Layer 6 of a small transformer language model trained on English Wikipedia (9 layers, counted from 0, width 64).
A neuron's activation on a vector x is GELU(gate . x) times (in . x), where the dot is the dot product.
The model reads these tokens: "ad" "ian" " politician" ")" " =" "\n" "\n" "Un" "ited" " Church" " of" " Canada" " minister" "," " Canadian" " politician" " and" " author" "\n" "\n" "D" "av" "id" " Samuel" " H" "orn" "e" " Mac" "D" "on" "ald" " (born"

The vector x that enters this layer's MLP at each token. A number n stands for (n - 500) times 0.007.
0 "ad": 465,455,395,337,807,486,400,450,307,567,557,326,483,433,902,499,451,512,188,251,628,623,542,506,485,465,641,359,570,681,420,603,451,485,544,366,674,481,661,579,567,524,524,498,408,554,541,719,664,623,666,439,589,486,431,720,564,431,244,315,86,379,641,531
1 "ian": 451,427,314,479,801,484,310,530,411,611,566,343,392,415,695,584,469,449,246,323,644,572,496,485,457,657,666,464,592,718,396,637,336,570,625,499,653,541,737,622,662,425,441,410,379,576,508,759,838,502,616,469,575,518,525,654,591,506,354,293,167,380,546,412
2 " politician": 588,412,297,248,825,456,379,525,383,620,454,468,469,447,605,527,375,325,360,470,657,811,457,450,261,477,736,616,601,715,521,380,326,508,635,380,795,535,637,540,640,487,500,471,332,663,444,864,702,304,519,427,671,552,462,642,511,558,274,417,327,430,450,590
3 ")": 590,278,242,466,823,484,453,568,518,707,617,619,510,544,426,522,298,399,310,475,671,791,429,366,293,430,495,428,422,674,659,609,261,520,607,508,583,457,679,754,574,502,413,595,474,667,422,789,711,546,616,301,522,488,609,531,481,357,213,365,437,619,521,567
4 " =": 603,472,202,520,526,459,533,728,594,660,530,492,549,475,494,496,396,363,358,389,529,757,603,296,371,525,536,546,464,779,575,446,359,659,656,631,828,565,481,552,585,503,261,427,437,731,411,719,832,616,519,402,529,520,445,433,312,558,339,348,517,679,420,453
5 "\n": 573,393,249,523,722,514,410,588,556,768,501,548,503,679,485,485,499,236,418,432,647,815,497,355,388,454,443,616,407,539,488,629,292,637,672,668,877,563,603,519,706,445,434,408,501,695,410,642,656,655,631,323,398,550,436,666,377,490,392,341,560,661,246,523
6 "\n": 668,421,248,598,658,479,392,656,488,753,513,622,521,631,523,317,492,224,503,443,734,713,561,379,423,471,482,501,381,469,469,609,220,559,623,758,787,550,562,665,669,453,433,498,532,673,318,482,607,499,629,394,309,495,520,654,360,474,569,278,654,666,233,604
7 "Un": 605,308,313,588,661,342,449,525,391,656,600,471,486,313,645,409,555,271,592,347,743,745,376,352,579,493,269,574,424,523,535,380,421,460,569,866,806,752,841,416,531,276,501,397,374,677,550,501,630,450,565,450,405,280,284,520,438,501,389,376,417,599,570,506
8 "ited": 620,448,357,526,519,349,490,597,328,726,608,422,493,438,835,437,764,274,321,362,817,581,620,558,258,508,398,672,516,678,456,273,394,566,524,715,701,562,533,729,455,286,388,499,574,573,431,611,802,402,605,542,523,424,264,760,450,411,518,437,323,630,455,521
9 " Church": 576,446,218,511,726,406,416,426,426,628,525,267,415,617,641,521,376,475,500,345,668,679,429,501,327,362,661,479,407,779,467,388,286,426,532,396,656,603,804,338,749,416,361,597,463,576,516,722,803,492,588,468,563,505,526,554,470,580,345,535,267,275,601,419
10 " of": 675,494,94,509,604,478,445,550,476,705,479,475,339,473,638,466,524,551,327,309,691,575,530,614,534,529,459,498,603,681,478,509,422,491,545,695,571,643,705,295,473,541,353,683,682,632,536,717,692,595,488,423,640,380,605,560,409,442,669,376,448,291,490,437
11 " Canada": 429,384,204,558,616,501,409,574,364,698,418,383,503,491,788,505,548,631,290,361,546,761,481,443,209,566,667,549,458,586,481,495,112,572,485,530,566,512,596,541,745,543,521,658,517,537,391,719,774,450,530,454,622,617,594,653,417,373,437,429,261,313,621,418
12 " minister": 483,378,225,282,754,398,441,550,355,653,425,501,412,420,648,535,432,382,333,444,637,749,568,490,286,441,804,563,634,955,436,456,397,388,700,325,703,529,514,449,602,404,480,514,376,579,473,809,649,412,489,404,558,610,592,623,626,531,356,377,320,397,522,513
13 ",": 568,411,129,532,677,589,436,439,538,573,478,450,537,550,557,513,514,254,348,447,704,704,577,611,438,658,469,483,462,627,639,559,283,512,502,606,683,568,689,401,437,447,426,786,585,482,460,696,868,614,487,397,526,612,550,480,501,496,326,388,486,421,581,491
14 " Canadian": 493,324,227,472,598,502,252,699,402,749,476,355,534,497,689,593,485,547,385,328,561,688,519,571,363,680,609,643,573,567,510,491,258,653,582,563,654,611,652,435,647,423,501,386,411,636,377,679,857,435,541,500,580,487,473,646,504,583,481,263,304,331,489,376
15 " politician": 561,350,232,212,781,441,384,543,373,630,462,517,476,450,578,502,386,357,415,437,627,800,480,456,230,467,730,596,624,683,522,344,330,448,599,376,784,485,621,530,638,471,451,453,327,659,404,850,682,335,496,412,678,581,504,626,507,554,339,458,321,436,446,566
16 " and": 546,400,114,499,668,604,399,465,472,686,471,461,521,594,563,490,607,365,224,453,632,660,492,611,539,572,688,414,534,440,640,546,466,564,485,693,644,472,641,397,321,450,436,509,492,647,349,684,833,602,538,397,545,417,577,603,552,606,340,348,542,367,379,536
17 " author": 547,409,330,157,806,446,323,659,322,596,461,311,422,539,515,610,479,312,491,651,662,826,489,437,403,416,764,501,587,720,496,351,384,508,654,675,751,576,727,389,644,449,515,518,338,667,455,750,709,382,470,425,596,471,394,661,499,493,536,420,305,367,434,668
18 "\n": 487,373,243,560,704,449,442,616,446,718,570,734,548,653,474,400,565,199,315,513,711,813,471,357,468,467,431,627,325,684,481,592,230,600,613,654,742,508,683,482,627,453,493,538,528,669,444,686,623,785,592,353,494,552,375,600,524,404,313,361,508,676,317,493
19 "\n": 603,412,252,682,682,469,480,704,467,722,513,650,438,606,495,282,534,262,512,479,793,747,500,376,361,492,522,508,294,506,480,572,153,547,612,706,671,561,649,649,714,450,407,539,522,627,360,544,549,585,652,356,407,477,471,677,401,446,607,289,403,724,288,619
20 "D": 456,419,320,622,672,442,441,562,470,701,495,611,606,595,679,227,420,329,658,297,658,556,405,439,542,373,205,533,314,443,361,600,582,493,524,717,715,612,732,426,555,316,397,669,458,616,470,410,743,474,708,309,313,261,256,660,512,555,526,404,329,436,656,486
21 "av": 429,523,431,478,725,505,418,414,421,647,469,342,530,559,698,319,670,467,485,355,629,707,556,551,501,497,768,309,455,667,375,586,559,419,392,527,655,501,518,401,676,293,223,695,289,666,593,377,503,540,743,513,516,578,481,619,527,585,658,304,45,402,763,613
22 "id": 423,524,332,416,628,513,491,403,430,662,446,411,426,422,900,425,704,507,240,221,669,702,569,504,526,530,615,344,503,772,327,644,391,412,486,584,661,518,648,453,461,428,514,610,551,440,487,507,636,434,554,394,572,410,424,736,644,421,397,319,24,406,590,544
23 " Samuel": 497,460,111,470,650,528,485,578,403,668,562,399,559,530,907,462,470,463,220,306,645,681,488,631,575,681,620,522,510,591,449,546,323,495,612,405,578,528,795,531,658,490,452,603,558,502,638,509,661,472,423,414,609,416,616,711,538,580,418,517,338,361,578,376
24 " H": 611,466,325,595,593,297,555,404,435,767,554,443,592,807,684,498,313,472,371,419,600,559,355,611,481,601,425,392,399,465,605,606,342,681,323,423,671,652,679,302,544,301,417,769,517,664,633,483,393,636,710,486,489,480,586,811,491,558,571,360,371,280,828,526
25 "orn": 401,455,266,287,602,450,563,470,357,714,513,413,490,534,840,402,445,421,301,243,707,800,641,469,432,569,504,328,639,545,405,573,547,552,524,380,447,595,836,476,498,533,427,641,485,435,655,468,414,597,529,436,619,492,251,686,543,639,657,513,126,446,517,434
26 "e": 394,490,206,556,624,413,437,539,397,563,516,393,569,466,819,562,606,491,104,374,594,622,486,402,390,469,511,308,472,652,484,759,381,582,430,597,485,624,818,526,477,454,404,701,514,465,616,541,635,650,470,350,607,502,488,638,416,575,336,478,185,421,678,392
27 " Mac": 466,380,204,534,501,269,441,506,384,718,548,353,436,537,800,430,381,420,256,333,598,751,372,610,515,558,312,555,270,619,472,516,328,563,455,508,542,720,841,333,628,603,524,530,495,530,508,541,511,615,548,425,532,386,649,761,483,534,425,492,316,309,733,451
28 "D": 371,458,271,528,519,409,329,349,448,581,509,482,638,477,638,366,453,312,545,346,625,459,290,572,429,538,488,389,249,376,378,663,532,461,423,548,588,730,675,377,664,493,414,762,499,604,702,346,600,524,644,343,353,445,382,761,474,641,553,454,384,201,866,490
29 "on": 409,321,368,425,645,522,209,352,404,687,526,413,476,588,640,459,626,481,237,388,656,590,456,523,513,569,738,341,365,703,513,572,353,635,435,687,432,657,666,549,642,333,296,636,439,667,781,229,393,565,606,444,494,494,548,697,486,435,638,326,173,330,596,559
30 "ald": 407,403,203,337,658,326,389,467,359,669,379,378,557,372,858,518,560,509,282,394,633,693,469,533,476,571,640,400,568,642,429,569,373,520,531,394,477,577,644,421,554,600,488,636,507,383,681,571,600,550,487,431,591,484,434,824,607,528,376,552,118,374,599,469
31 " (born": 487,367,229,523,600,432,520,486,615,639,521,466,549,431,745,557,548,283,487,508,610,833,575,551,314,501,299,557,527,736,554,492,269,550,487,372,559,715,664,328,519,346,347,505,340,530,538,581,787,608,511,388,579,455,492,563,443,530,204,404,847,566,407,549

Each question shows the input weights of one neuron of the MLP. A number n stands for (n - 500) times 0.0019.

n79 gate: 508,637,550,594,650,504,516,495,544,360,384,596,396,428,678,756,534,471,591,646,462,502,450,466,340,404,494,487,516,409,597,424,447,537,585,488,489,641,406,569,509,586,541,422,461,469,312,399,467,394,277,375,451,599,556,454,418,592,482,643,177,444,479,513
n79 in: 406,241,443,606,518,594,402,439,781,374,539,533,624,413,434,340,691,476,471,470,413,666,456,540,449,637,638,637,695,158,499,472,335,669,563,478,590,525,587,263,486,586,422,585,458,817,668,542,523,699,866,518,587,393,481,486,427,478,298,494,830,717,446,493
On which token does it fire most, and how strongly? 2 " politician", at about 0.83

n61 gate: 500,522,465,415,459,388,592,443,667,392,185,411,366,610,396,571,311,490,680,365,420,362,555,551,622,525,621,492,336,348,520,607,760,467,533,645,595,253,523,578,539,398,469,363,397,595,746,429,461,526,637,342,423,458,581,470,549,539,434,394,284,540,567,645
n61 in: 516,394,606,646,489,453,641,335,268,630,701,407,609,643,640,558,606,370,464,586,427,679,514,566,537,631,567,487,502,711,507,519,559,407,369,586,361,556,466,594,477,383,301,530,671,448,423,251,374,438,442,507,546,574,430,515,452,568,279,415,485,755,303,551
On which token does it fire most? 21 "av"

n119 gate: 413,679,519,579,385,379,608,443,596,486,555,520,476,395,454,469,353,417,367,638,541,525,576,517,697,523,263,597,483,282,533,527,601,334,356,546,666,432,680,467,550,512,508,615,550,533,335,378,395,423,459,709,686,449,622,474,518,527,246,494,287,539,567,579
n119 in: 483,439,511,515,513,458,556,490,427,432,606,521,309,298,613,419,623,518,490,602,696,551,356,483,527,500,474,592,410,495,632,490,427,449,479,561,537,739,772,387,488,850,490,536,708,474,514,470,501,481,584,450,353,599,787,228,519,349,464,354,369,698,556,418
On which token does it fire most? 27 " Mac"

n164 gate: 518,552,357,479,582,467,654,528,594,468,497,384,342,340,438,526,327,530,472,394,525,553,623,672,642,379,646,330,587,480,621,631,457,527,415,423,309,475,759,389,540,523,679,453,693,451,543,594,586,486,543,439,540,582,635,438,375,483,567,390,464,515,428,539
n164 in: 416,600,471,431,778,472,517,635,561,355,499,289,506,400,565,464,252,510,413,545,461,437,518,614,423,437,574,307,382,444,471,601,508,319,335,515,309,630,438,469,586,491,649,463,475,439,549,613,490,366,626,483,338,636,408,701,494,373,342,432,463,537,415,452
On which token does it fire most? 0 "ad"

n150 gate: 464,556,509,503,501,383,629,684,314,355,493,456,302,594,671,449,257,623,305,769,635,506,387,599,512,560,495,606,432,328,586,489,402,673,434,636,426,516,478,227,611,581,729,442,509,560,557,487,390,741,449,510,456,566,472,445,617,709,612,393,501,730,457,676
n150 in: 618,624,749,333,409,412,452,519,256,426,411,663,381,534,627,402,455,444,525,639,463,617,595,492,400,452,581,343,337,446,528,548,234,562,790,457,639,427,628,355,710,585,721,443,591,411,585,619,703,547,312,247,528,627,621,574,523,445,568,620,518,414,532,330
On which three tokens does it fire most, strongest first? 27 " Mac", 18 "\n", 19 "\n"

n37 gate: 476,474,650,432,555,585,641,468,646,424,567,596,484,315,518,409,566,408,565,636,533,365,570,453,458,434,630,655,537,451,648,421,827,587,473,628,567,667,486,490,410,668,421,457,363,670,465,476,476,460,741,650,673,478,482,568,434,713,417,369,452,446,492,339
n37 in: 541,646,542,455,365,455,701,549,737,704,521,750,427,369,669,424,467,498,368,517,582,507,455,538,436,474,356,611,663,560,505,709,606,704,675,558,505,642,275,444,526,616,448,404,389,573,603,572,577,585,373,542,315,361,511,492,512,523,625,487,385,485,617,437
On which three tokens does it fire most, strongest first? 4 " =", 7 "Un", 8 "ited"

n94 gate: 494,361,457,512,606,573,623,767,540,390,609,531,472,497,456,318,519,623,740,457,461,427,402,664,498,479,475,605,382,525,412,651,443,464,372,622,341,496,454,643,624,312,516,503,555,401,324,440,526,123,647,550,545,629,610,503,576,430,355,592,557,659,397,458
n94 in: 554,600,627,664,255,667,456,508,540,364,594,825,603,423,373,418,295,517,465,396,551,666,742,322,602,685,524,432,370,570,681,521,426,478,446,547,628,669,500,563,585,544,418,534,253,582,285,326,717,535,227,522,485,496,499,459,564,477,274,376,603,386,418,407
On which three tokens does it fire most, strongest first? 6 "\n", 19 "\n", 3 ")"

n11 gate: 544,562,301,635,655,214,508,455,411,410,522,524,533,394,428,505,430,555,473,474,398,496,527,566,561,497,541,436,504,638,521,652,398,506,411,395,682,292,317,448,598,573,481,632,542,329,443,580,650,267,327,439,593,577,581,429,419,547,649,491,342,542,597,336
n11 in: 401,597,596,494,408,505,604,510,273,514,600,424,464,730,677,621,465,557,290,629,421,582,512,489,581,452,343,610,511,869,382,434,454,387,536,460,667,371,531,324,336,408,644,525,292,498,583,494,543,384,457,558,483,557,584,544,549,625,455,515,451,558,458,459
On which token does it fire most? 12 " minister"

n108 gate: 301,607,500,368,381,477,417,573,553,489,219,378,467,615,427,614,601,523,165,453,409,523,346,520,562,409,428,522,536,352,460,419,718,555,428,535,425,568,493,484,458,620,412,613,466,363,452,457,709,499,383,374,722,619,624,373,668,508,542,585,508,506,326,622
n108 in: 420,415,327,676,506,389,580,265,702,686,576,684,340,403,203,551,560,527,558,525,457,544,453,480,395,717,559,486,590,580,453,248,269,815,483,230,217,570,636,467,624,446,381,695,463,411,309,525,370,504,520,387,462,462,380,783,409,693,419,683,376,564,389,689
On which token does it fire most? 30 "ald"

n5 gate: 593,394,629,364,508,377,528,576,512,467,229,444,879,462,331,537,726,620,330,497,392,446,360,420,500,507,485,487,488,405,369,580,554,469,531,278,495,283,420,393,648,626,486,495,390,425,407,428,443,456,541,638,520,342,509,410,378,522,538,567,272,551,691,518
n5 in: 420,492,390,450,540,396,535,586,518,428,441,442,445,575,368,522,234,380,673,488,549,424,500,622,602,556,695,315,465,536,386,562,372,745,545,163,384,390,605,550,421,627,613,553,660,427,572,539,548,472,306,573,382,390,234,588,681,496,478,412,718,722,848,384
On which token does it fire most, and how strongly? 30 "ald", at about 1.1

n114 gate: 493,466,590,462,514,404,371,409,387,378,495,434,407,635,692,539,258,632,641,400,540,449,394,548,461,563,602,457,672,569,493,609,464,488,495,638,483,499,441,533,452,418,802,534,300,365,351,357,388,492,122,608,526,698,412,535,516,378,602,300,402,447,465,524
n114 in: 504,885,547,355,478,571,658,440,432,538,569,630,563,521,381,468,479,372,269,502,327,515,518,785,695,525,714,333,261,609,372,370,618,327,352,529,679,539,405,347,351,365,598,463,481,299,485,450,612,267,440,462,586,797,502,442,631,609,548,510,437,507,335,602
On which token does it fire most? 22 "id"

n35 gate: 698,422,543,549,497,448,271,476,527,644,338,625,597,499,482,395,215,573,415,326,246,238,405,461,808,639,377,576,431,683,600,672,489,448,564,539,615,493,467,527,610,486,493,509,456,478,558,351,514,510,469,420,348,492,607,517,691,656,714,481,399,572,439,367
n35 in: 580,617,377,482,333,470,489,630,460,489,482,482,538,444,257,459,634,363,602,468,659,695,743,430,385,366,608,489,645,562,379,487,542,498,528,417,346,554,663,596,475,626,405,339,554,387,554,529,778,527,433,413,429,527,544,368,628,563,557,459,527,655,572,603
On which token does it fire most, and how strongly? 6 "\n", at about 1.4

n154 gate: 574,430,688,390,274,292,666,531,418,418,383,441,420,444,665,424,363,377,485,644,529,557,490,379,411,403,328,371,463,355,602,667,376,468,382,566,432,321,470,490,545,425,544,436,431,566,469,431,545,239,427,515,493,595,408,446,675,472,270,510,232,585,286,448
n154 in: 595,556,648,552,307,276,612,547,362,518,420,455,191,575,560,506,456,597,566,539,766,565,490,691,488,435,391,554,469,490,519,864,398,418,433,651,615,350,456,332,395,350,643,441,591,530,404,327,482,390,522,654,548,806,588,408,680,368,464,429,522,468,354,290
On which token does it fire most, and how strongly? 22 "id", at about 0.71

n6 gate: 569,498,317,550,520,461,332,501,535,383,511,429,331,294,293,477,518,620,492,459,508,343,497,334,360,512,356,675,536,771,284,591,701,478,404,486,402,622,395,314,499,476,453,479,417,334,484,360,465,530,440,671,518,605,766,455,569,442,524,346,555,386,621,561
n6 in: 632,757,349,532,374,590,715,450,415,735,358,689,533,507,601,657,432,644,459,540,447,682,368,629,489,615,588,429,574,548,624,352,400,371,580,530,876,399,364,830,405,665,369,565,407,504,475,623,267,580,465,481,602,738,484,384,391,550,692,559,381,658,416,618
On which two tokens does it fire most, strongest first? 12 " minister", 10 " of"

n168 gate: 575,503,754,498,401,515,456,460,406,433,440,431,551,472,605,613,508,495,313,475,568,491,608,531,624,586,618,332,515,551,551,569,581,483,365,439,537,453,332,699,465,551,546,489,639,393,394,718,381,387,523,436,428,739,397,564,548,409,433,722,472,282,662,234
n168 in: 528,483,428,317,635,654,554,516,557,526,478,519,485,443,281,565,500,268,403,317,514,583,576,354,388,518,541,313,315,612,417,469,631,446,525,358,582,426,396,560,688,644,472,537,324,493,247,608,449,396,524,399,613,735,503,382,628,489,418,444,486,489,437,517
On which token does it fire most? 0 "ad"

n15 gate: 423,547,735,200,332,331,624,437,466,528,664,673,610,659,527,400,512,649,457,385,666,326,460,703,498,635,579,547,640,478,736,517,542,408,481,562,354,345,438,407,352,228,387,585,690,597,402,640,580,365,353,304,475,499,448,642,490,230,354,524,391,442,398,376
n15 in: 520,646,439,359,472,376,521,614,710,445,412,419,366,490,563,519,450,214,690,654,664,540,548,509,537,544,419,273,734,299,749,446,444,569,398,561,368,196,618,425,504,353,333,670,517,453,448,524,318,293,614,213,438,586,541,595,506,289,587,588,428,557,626,430
On which token does it fire most? 24 " H"

n190 gate: 487,395,550,336,497,661,324,444,449,494,482,370,603,433,675,411,501,343,466,497,472,578,265,436,436,402,393,640,293,647,589,461,520,726,553,382,523,514,384,222,462,537,459,600,432,489,511,454,368,397,422,425,499,453,421,230,504,536,482,561,576,488,597,577
n190 in: 458,578,348,470,460,683,406,589,543,497,536,596,592,419,485,581,544,612,508,372,587,602,414,457,379,264,570,781,520,598,398,582,590,604,327,352,243,664,356,471,373,406,531,739,465,663,750,505,411,484,501,553,441,564,478,748,487,465,460,296,685,500,455,498
On which two tokens does it fire most, strongest first? 31 " (born", 28 "D"

n29 gate: 295,671,443,640,541,399,425,724,498,303,359,710,468,501,512,477,569,303,769,544,437,327,397,424,420,586,475,528,583,325,512,488,492,415,572,395,481,359,752,466,537,481,652,456,371,536,702,444,500,417,624,417,464,277,240,434,650,478,405,386,619,448,479,318
n29 in: 362,460,331,631,339,300,92,568,374,451,467,561,656,434,576,272,306,198,537,651,575,617,310,420,701,405,383,644,518,316,399,571,479,277,661,422,442,368,514,582,607,567,664,403,646,509,628,567,597,529,396,266,501,469,483,533,710,276,622,441,557,512,673,629
On which three tokens does it fire most, strongest first? 20 "D", 28 "D", 7 "Un"

n53 gate: 451,619,616,490,477,512,429,221,317,563,607,554,435,678,451,647,385,510,421,419,400,574,685,523,790,435,288,300,513,476,543,372,471,491,496,411,501,587,715,625,539,497,438,382,513,523,526,505,450,611,553,441,495,567,571,425,508,598,552,480,366,485,270,410
n53 in: 440,542,451,473,655,482,537,280,494,530,545,591,349,388,439,435,597,620,573,371,451,581,563,586,476,558,570,483,569,609,646,334,368,640,441,645,519,401,445,582,536,538,679,487,410,285,602,564,598,445,499,480,547,831,580,652,637,422,416,428,292,381,448,543
On which token does it fire most? 0 "ad"

n52 gate: 500,510,593,438,484,344,547,635,605,511,599,531,627,369,438,799,569,469,515,432,579,529,447,515,463,412,584,486,609,614,575,587,547,414,651,173,552,322,566,452,504,712,457,468,725,698,688,593,343,540,538,464,443,440,531,454,566,465,295,609,575,415,549,478
n52 in: 591,594,325,709,409,541,395,532,390,470,664,336,422,499,350,489,219,470,365,442,514,564,464,321,413,515,711,490,442,772,483,755,552,278,417,503,257,370,652,569,669,421,436,483,749,709,444,485,479,583,710,488,626,464,447,680,400,390,449,654,695,642,501,451
On which two tokens does it fire most, strongest first? 3 ")", 12 " minister"

n80 gate: 515,310,395,654,510,486,824,416,491,490,446,402,518,537,654,245,499,301,691,487,298,367,592,480,318,550,688,495,434,481,701,547,358,521,452,567,375,513,704,529,412,554,372,477,478,316,443,446,574,529,338,388,465,689,630,459,550,520,594,484,622,482,430,546
n80 in: 647,678,597,615,559,519,684,518,786,391,412,474,254,605,670,460,411,454,409,465,351,679,364,390,268,672,561,424,684,553,594,490,439,668,458,418,578,627,483,672,639,653,473,429,400,636,507,722,379,502,425,669,608,527,305,515,378,287,677,450,525,539,502,504
On which three tokens does it fire most, strongest first? 19 "\n", 11 " Canada", 31 " (born"

n38 gate: 438,527,379,296,519,510,542,476,627,362,520,622,439,622,361,691,384,639,526,548,263,469,552,632,383,432,574,446,633,446,770,574,528,743,482,398,640,485,554,597,351,494,579,285,581,532,535,520,626,366,617,280,468,575,565,531,533,696,506,524,597,390,333,433
n38 in: 481,382,230,592,381,239,486,419,539,561,386,559,455,606,623,709,486,374,443,545,454,497,503,400,421,578,393,512,330,447,388,419,335,566,394,430,340,546,524,646,438,357,472,629,832,441,625,602,460,572,393,646,497,574,642,722,503,624,627,524,452,573,557,635
On which token does it fire most, and how strongly? 3 ")", at about 0.8

n98 gate: 383,654,401,600,385,458,479,466,347,725,531,377,557,456,549,506,413,460,381,527,384,445,331,488,590,652,272,568,418,583,398,491,519,698,517,538,504,540,374,611,574,380,410,548,259,470,569,410,423,489,301,544,540,579,497,371,497,361,660,513,447,466,721,564
n98 in: 571,521,649,666,472,426,354,424,509,445,591,468,517,564,314,227,617,586,472,565,482,604,363,364,529,555,366,521,542,406,537,808,397,440,404,312,394,413,567,542,365,513,533,553,550,514,537,345,360,334,714,503,469,678,498,574,473,431,362,339,583,549,673,533
On which token does it fire most? 24 " H"

n62 gate: 398,403,472,482,590,493,606,498,449,292,585,442,624,504,669,490,487,457,628,463,535,451,358,626,486,397,376,385,399,387,697,478,412,598,562,496,594,531,476,390,499,441,436,505,414,534,428,527,253,377,467,445,612,366,739,581,462,461,428,397,456,336,480,576
n62 in: 572,500,591,517,467,547,433,469,500,529,453,662,530,585,335,612,523,489,608,534,308,355,476,634,695,659,191,555,525,488,354,604,501,520,529,488,519,616,675,235,427,500,681,527,485,490,292,458,571,503,466,490,464,577,573,481,556,405,373,420,536,475,781,508
On which two tokens does it fire most, strongest first? 24 " H", 27 " Mac"

n24 gate: 507,480,308,533,510,493,537,670,570,376,369,332,460,630,650,613,394,359,550,589,609,271,564,514,491,461,503,563,541,521,604,462,597,584,536,282,474,418,519,345,438,466,765,487,423,547,535,699,580,505,652,648,411,304,498,259,547,581,565,382,619,419,590,391
n24 in: 610,647,824,531,592,566,479,453,421,639,547,647,424,528,474,349,451,441,468,456,505,470,464,237,583,277,389,499,394,588,443,488,480,691,583,448,555,458,473,389,628,460,659,590,611,666,489,404,558,556,595,592,501,610,451,550,513,630,394,686,459,539,648,343
On which token does it fire most? 9 " Church"

n71 gate: 449,456,562,676,344,322,727,600,394,318,625,305,352,536,428,354,450,346,497,629,470,576,368,470,651,543,500,362,295,506,640,424,458,497,633,564,604,409,431,673,619,518,523,332,401,577,494,541,452,538,265,454,394,345,436,496,426,316,519,623,524,652,439,616
n71 in: 404,411,504,769,616,516,564,520,367,464,585,523,566,480,426,337,395,556,679,613,624,487,457,336,535,629,305,405,308,645,609,714,603,507,529,511,380,513,341,258,240,509,352,416,559,247,405,518,551,652,763,241,423,440,475,467,694,346,518,433,463,555,537,492
On which token does it fire most? 19 "\n"

n89 gate: 489,445,460,441,709,313,562,378,611,481,679,597,409,637,529,536,638,517,479,515,426,486,518,595,362,394,590,636,427,459,698,388,560,292,368,414,620,337,502,533,324,580,417,554,613,411,546,395,387,483,570,423,371,468,245,393,471,465,415,466,482,535,444,390
n89 in: 600,334,503,466,541,591,428,452,410,399,468,444,466,442,453,490,629,596,533,641,564,693,506,615,656,369,582,629,653,455,387,533,286,545,390,570,530,527,573,325,545,492,421,385,517,600,585,622,613,496,361,785,241,472,489,683,513,499,386,475,459,591,293,417
On which two tokens does it fire most, strongest first? 8 "ited", 18 "\n"

n46 gate: 527,474,539,537,239,470,530,747,536,359,503,276,592,398,437,489,417,420,690,363,649,465,561,480,164,375,540,500,698,637,203,344,668,450,483,569,281,645,347,456,570,602,415,498,542,497,461,229,569,604,623,450,574,432,417,623,615,349,472,502,594,596,594,476
n46 in: 426,575,677,511,402,481,402,370,313,735,644,712,756,673,513,456,483,595,245,658,461,263,495,488,614,518,469,456,368,593,629,567,522,537,536,680,721,533,614,659,535,408,416,627,541,352,287,412,385,533,771,415,458,564,628,431,585,763,165,463,346,492,170,501
On which token does it fire most? 8 "ited"

n115 gate: 462,676,571,633,460,263,524,462,369,595,742,435,488,581,745,583,533,461,486,402,357,542,665,470,695,436,575,364,621,479,498,591,498,449,411,681,325,248,558,488,707,421,489,331,547,556,563,507,425,480,381,561,575,816,559,458,583,529,441,608,317,542,547,516
n115 in: 268,345,339,531,526,653,450,537,588,431,321,267,421,258,405,625,624,564,370,504,664,472,622,392,444,407,523,527,464,383,580,613,433,456,582,204,564,480,518,592,403,356,695,596,536,510,692,584,419,594,600,467,561,109,394,280,653,384,517,290,623,494,519,624
On which token does it fire most, and how strongly? 0 "ad", at about 4.3

n102 gate: 432,393,524,651,356,432,504,594,662,440,498,577,413,425,360,667,669,435,408,385,625,376,711,455,602,539,652,529,554,382,535,607,632,508,465,465,349,703,772,476,475,418,637,589,479,697,539,643,435,562,568,504,531,395,373,506,539,627,500,416,564,350,529,485
n102 in: 361,542,613,440,778,677,299,642,683,493,526,533,478,621,605,445,660,534,328,641,357,493,473,546,415,344,495,577,719,396,408,461,617,452,585,411,636,614,494,539,382,566,346,362,750,479,628,343,418,377,648,439,438,387,458,450,406,546,546,433,592,328,493,591
On which token does it fire most, and how strongly? 29 "on", at about 0.69

n83 gate: 364,628,676,347,644,542,498,494,584,489,361,361,562,405,650,407,437,636,620,559,550,435,694,523,592,422,378,344,411,454,324,561,400,509,475,322,604,557,585,434,452,366,694,638,504,433,440,463,563,293,420,639,449,424,687,498,233,284,388,408,589,295,482,579
n83 in: 437,512,502,761,556,536,450,537,614,556,599,459,549,568,496,527,620,458,515,211,347,396,286,429,566,578,455,715,439,661,548,418,498,477,546,456,253,604,396,475,584,319,380,369,321,823,560,616,544,651,483,473,404,543,418,667,591,637,590,500,695,776,529,645
On which token does it fire most? 31 " (born"

n130 gate: 463,496,616,463,386,532,311,722,497,396,586,521,509,397,633,430,517,604,732,420,494,609,553,660,181,548,365,698,576,485,573,826,338,566,641,436,544,444,604,405,493,577,570,476,485,678,549,352,514,496,415,468,519,358,583,516,356,549,493,656,422,439,535,202
n130 in: 260,213,553,321,361,447,694,664,481,599,774,689,458,631,628,440,322,572,637,618,653,388,520,702,492,507,396,582,348,513,483,567,471,378,499,430,644,492,534,173,442,489,636,491,598,562,344,564,455,515,373,584,512,389,584,494,460,502,490,478,519,453,440,511
On which token does it fire most? 27 " Mac"

n157 gate: 485,388,680,412,414,618,421,640,396,591,560,497,439,632,342,380,532,414,350,474,392,506,456,485,693,465,464,640,657,416,424,322,437,530,418,239,605,458,626,417,701,456,469,575,569,509,308,575,367,498,504,621,528,670,390,329,413,448,473,589,264,426,546,508
n157 in: 655,428,498,562,589,754,524,619,670,482,576,394,660,426,513,523,531,380,515,525,337,650,615,365,641,601,556,302,631,547,444,588,386,238,463,503,505,454,469,597,537,383,515,613,569,656,460,504,433,551,447,433,561,536,633,760,634,535,344,431,500,524,313,418
On which token does it fire most? 15 " politician"

n155 gate: 528,597,473,524,339,528,489,340,245,610,494,448,646,679,783,611,148,578,437,474,418,777,544,611,522,351,483,434,464,270,291,527,588,436,585,587,617,371,570,221,629,652,510,288,387,528,554,339,508,417,465,513,441,767,656,331,479,322,526,527,501,524,324,632
n155 in: 349,444,692,411,533,456,632,623,689,420,562,437,580,417,462,487,721,541,538,363,531,399,685,459,339,438,471,665,672,639,464,402,648,486,513,483,278,754,311,707,416,599,471,505,479,509,323,737,518,444,529,443,565,389,371,629,532,401,377,508,391,262,652,502
On which token does it fire most? 0 "ad"

n31 gate: 361,629,537,411,458,475,552,472,515,385,507,541,436,481,343,345,414,383,625,561,407,775,465,748,245,519,529,410,640,512,323,477,306,547,466,529,494,422,490,468,623,629,424,353,305,523,403,442,687,562,439,477,504,617,387,481,531,460,399,518,591,653,669,682
n31 in: 557,280,568,393,684,524,456,623,458,504,422,580,491,560,294,537,446,550,441,806,370,565,446,494,639,409,433,425,507,684,454,490,670,513,515,383,790,425,636,598,548,460,533,440,676,429,644,348,568,459,433,503,358,587,425,312,424,483,461,625,479,661,533,578
On which two tokens does it fire most, strongest first? 17 " author", 3 ")"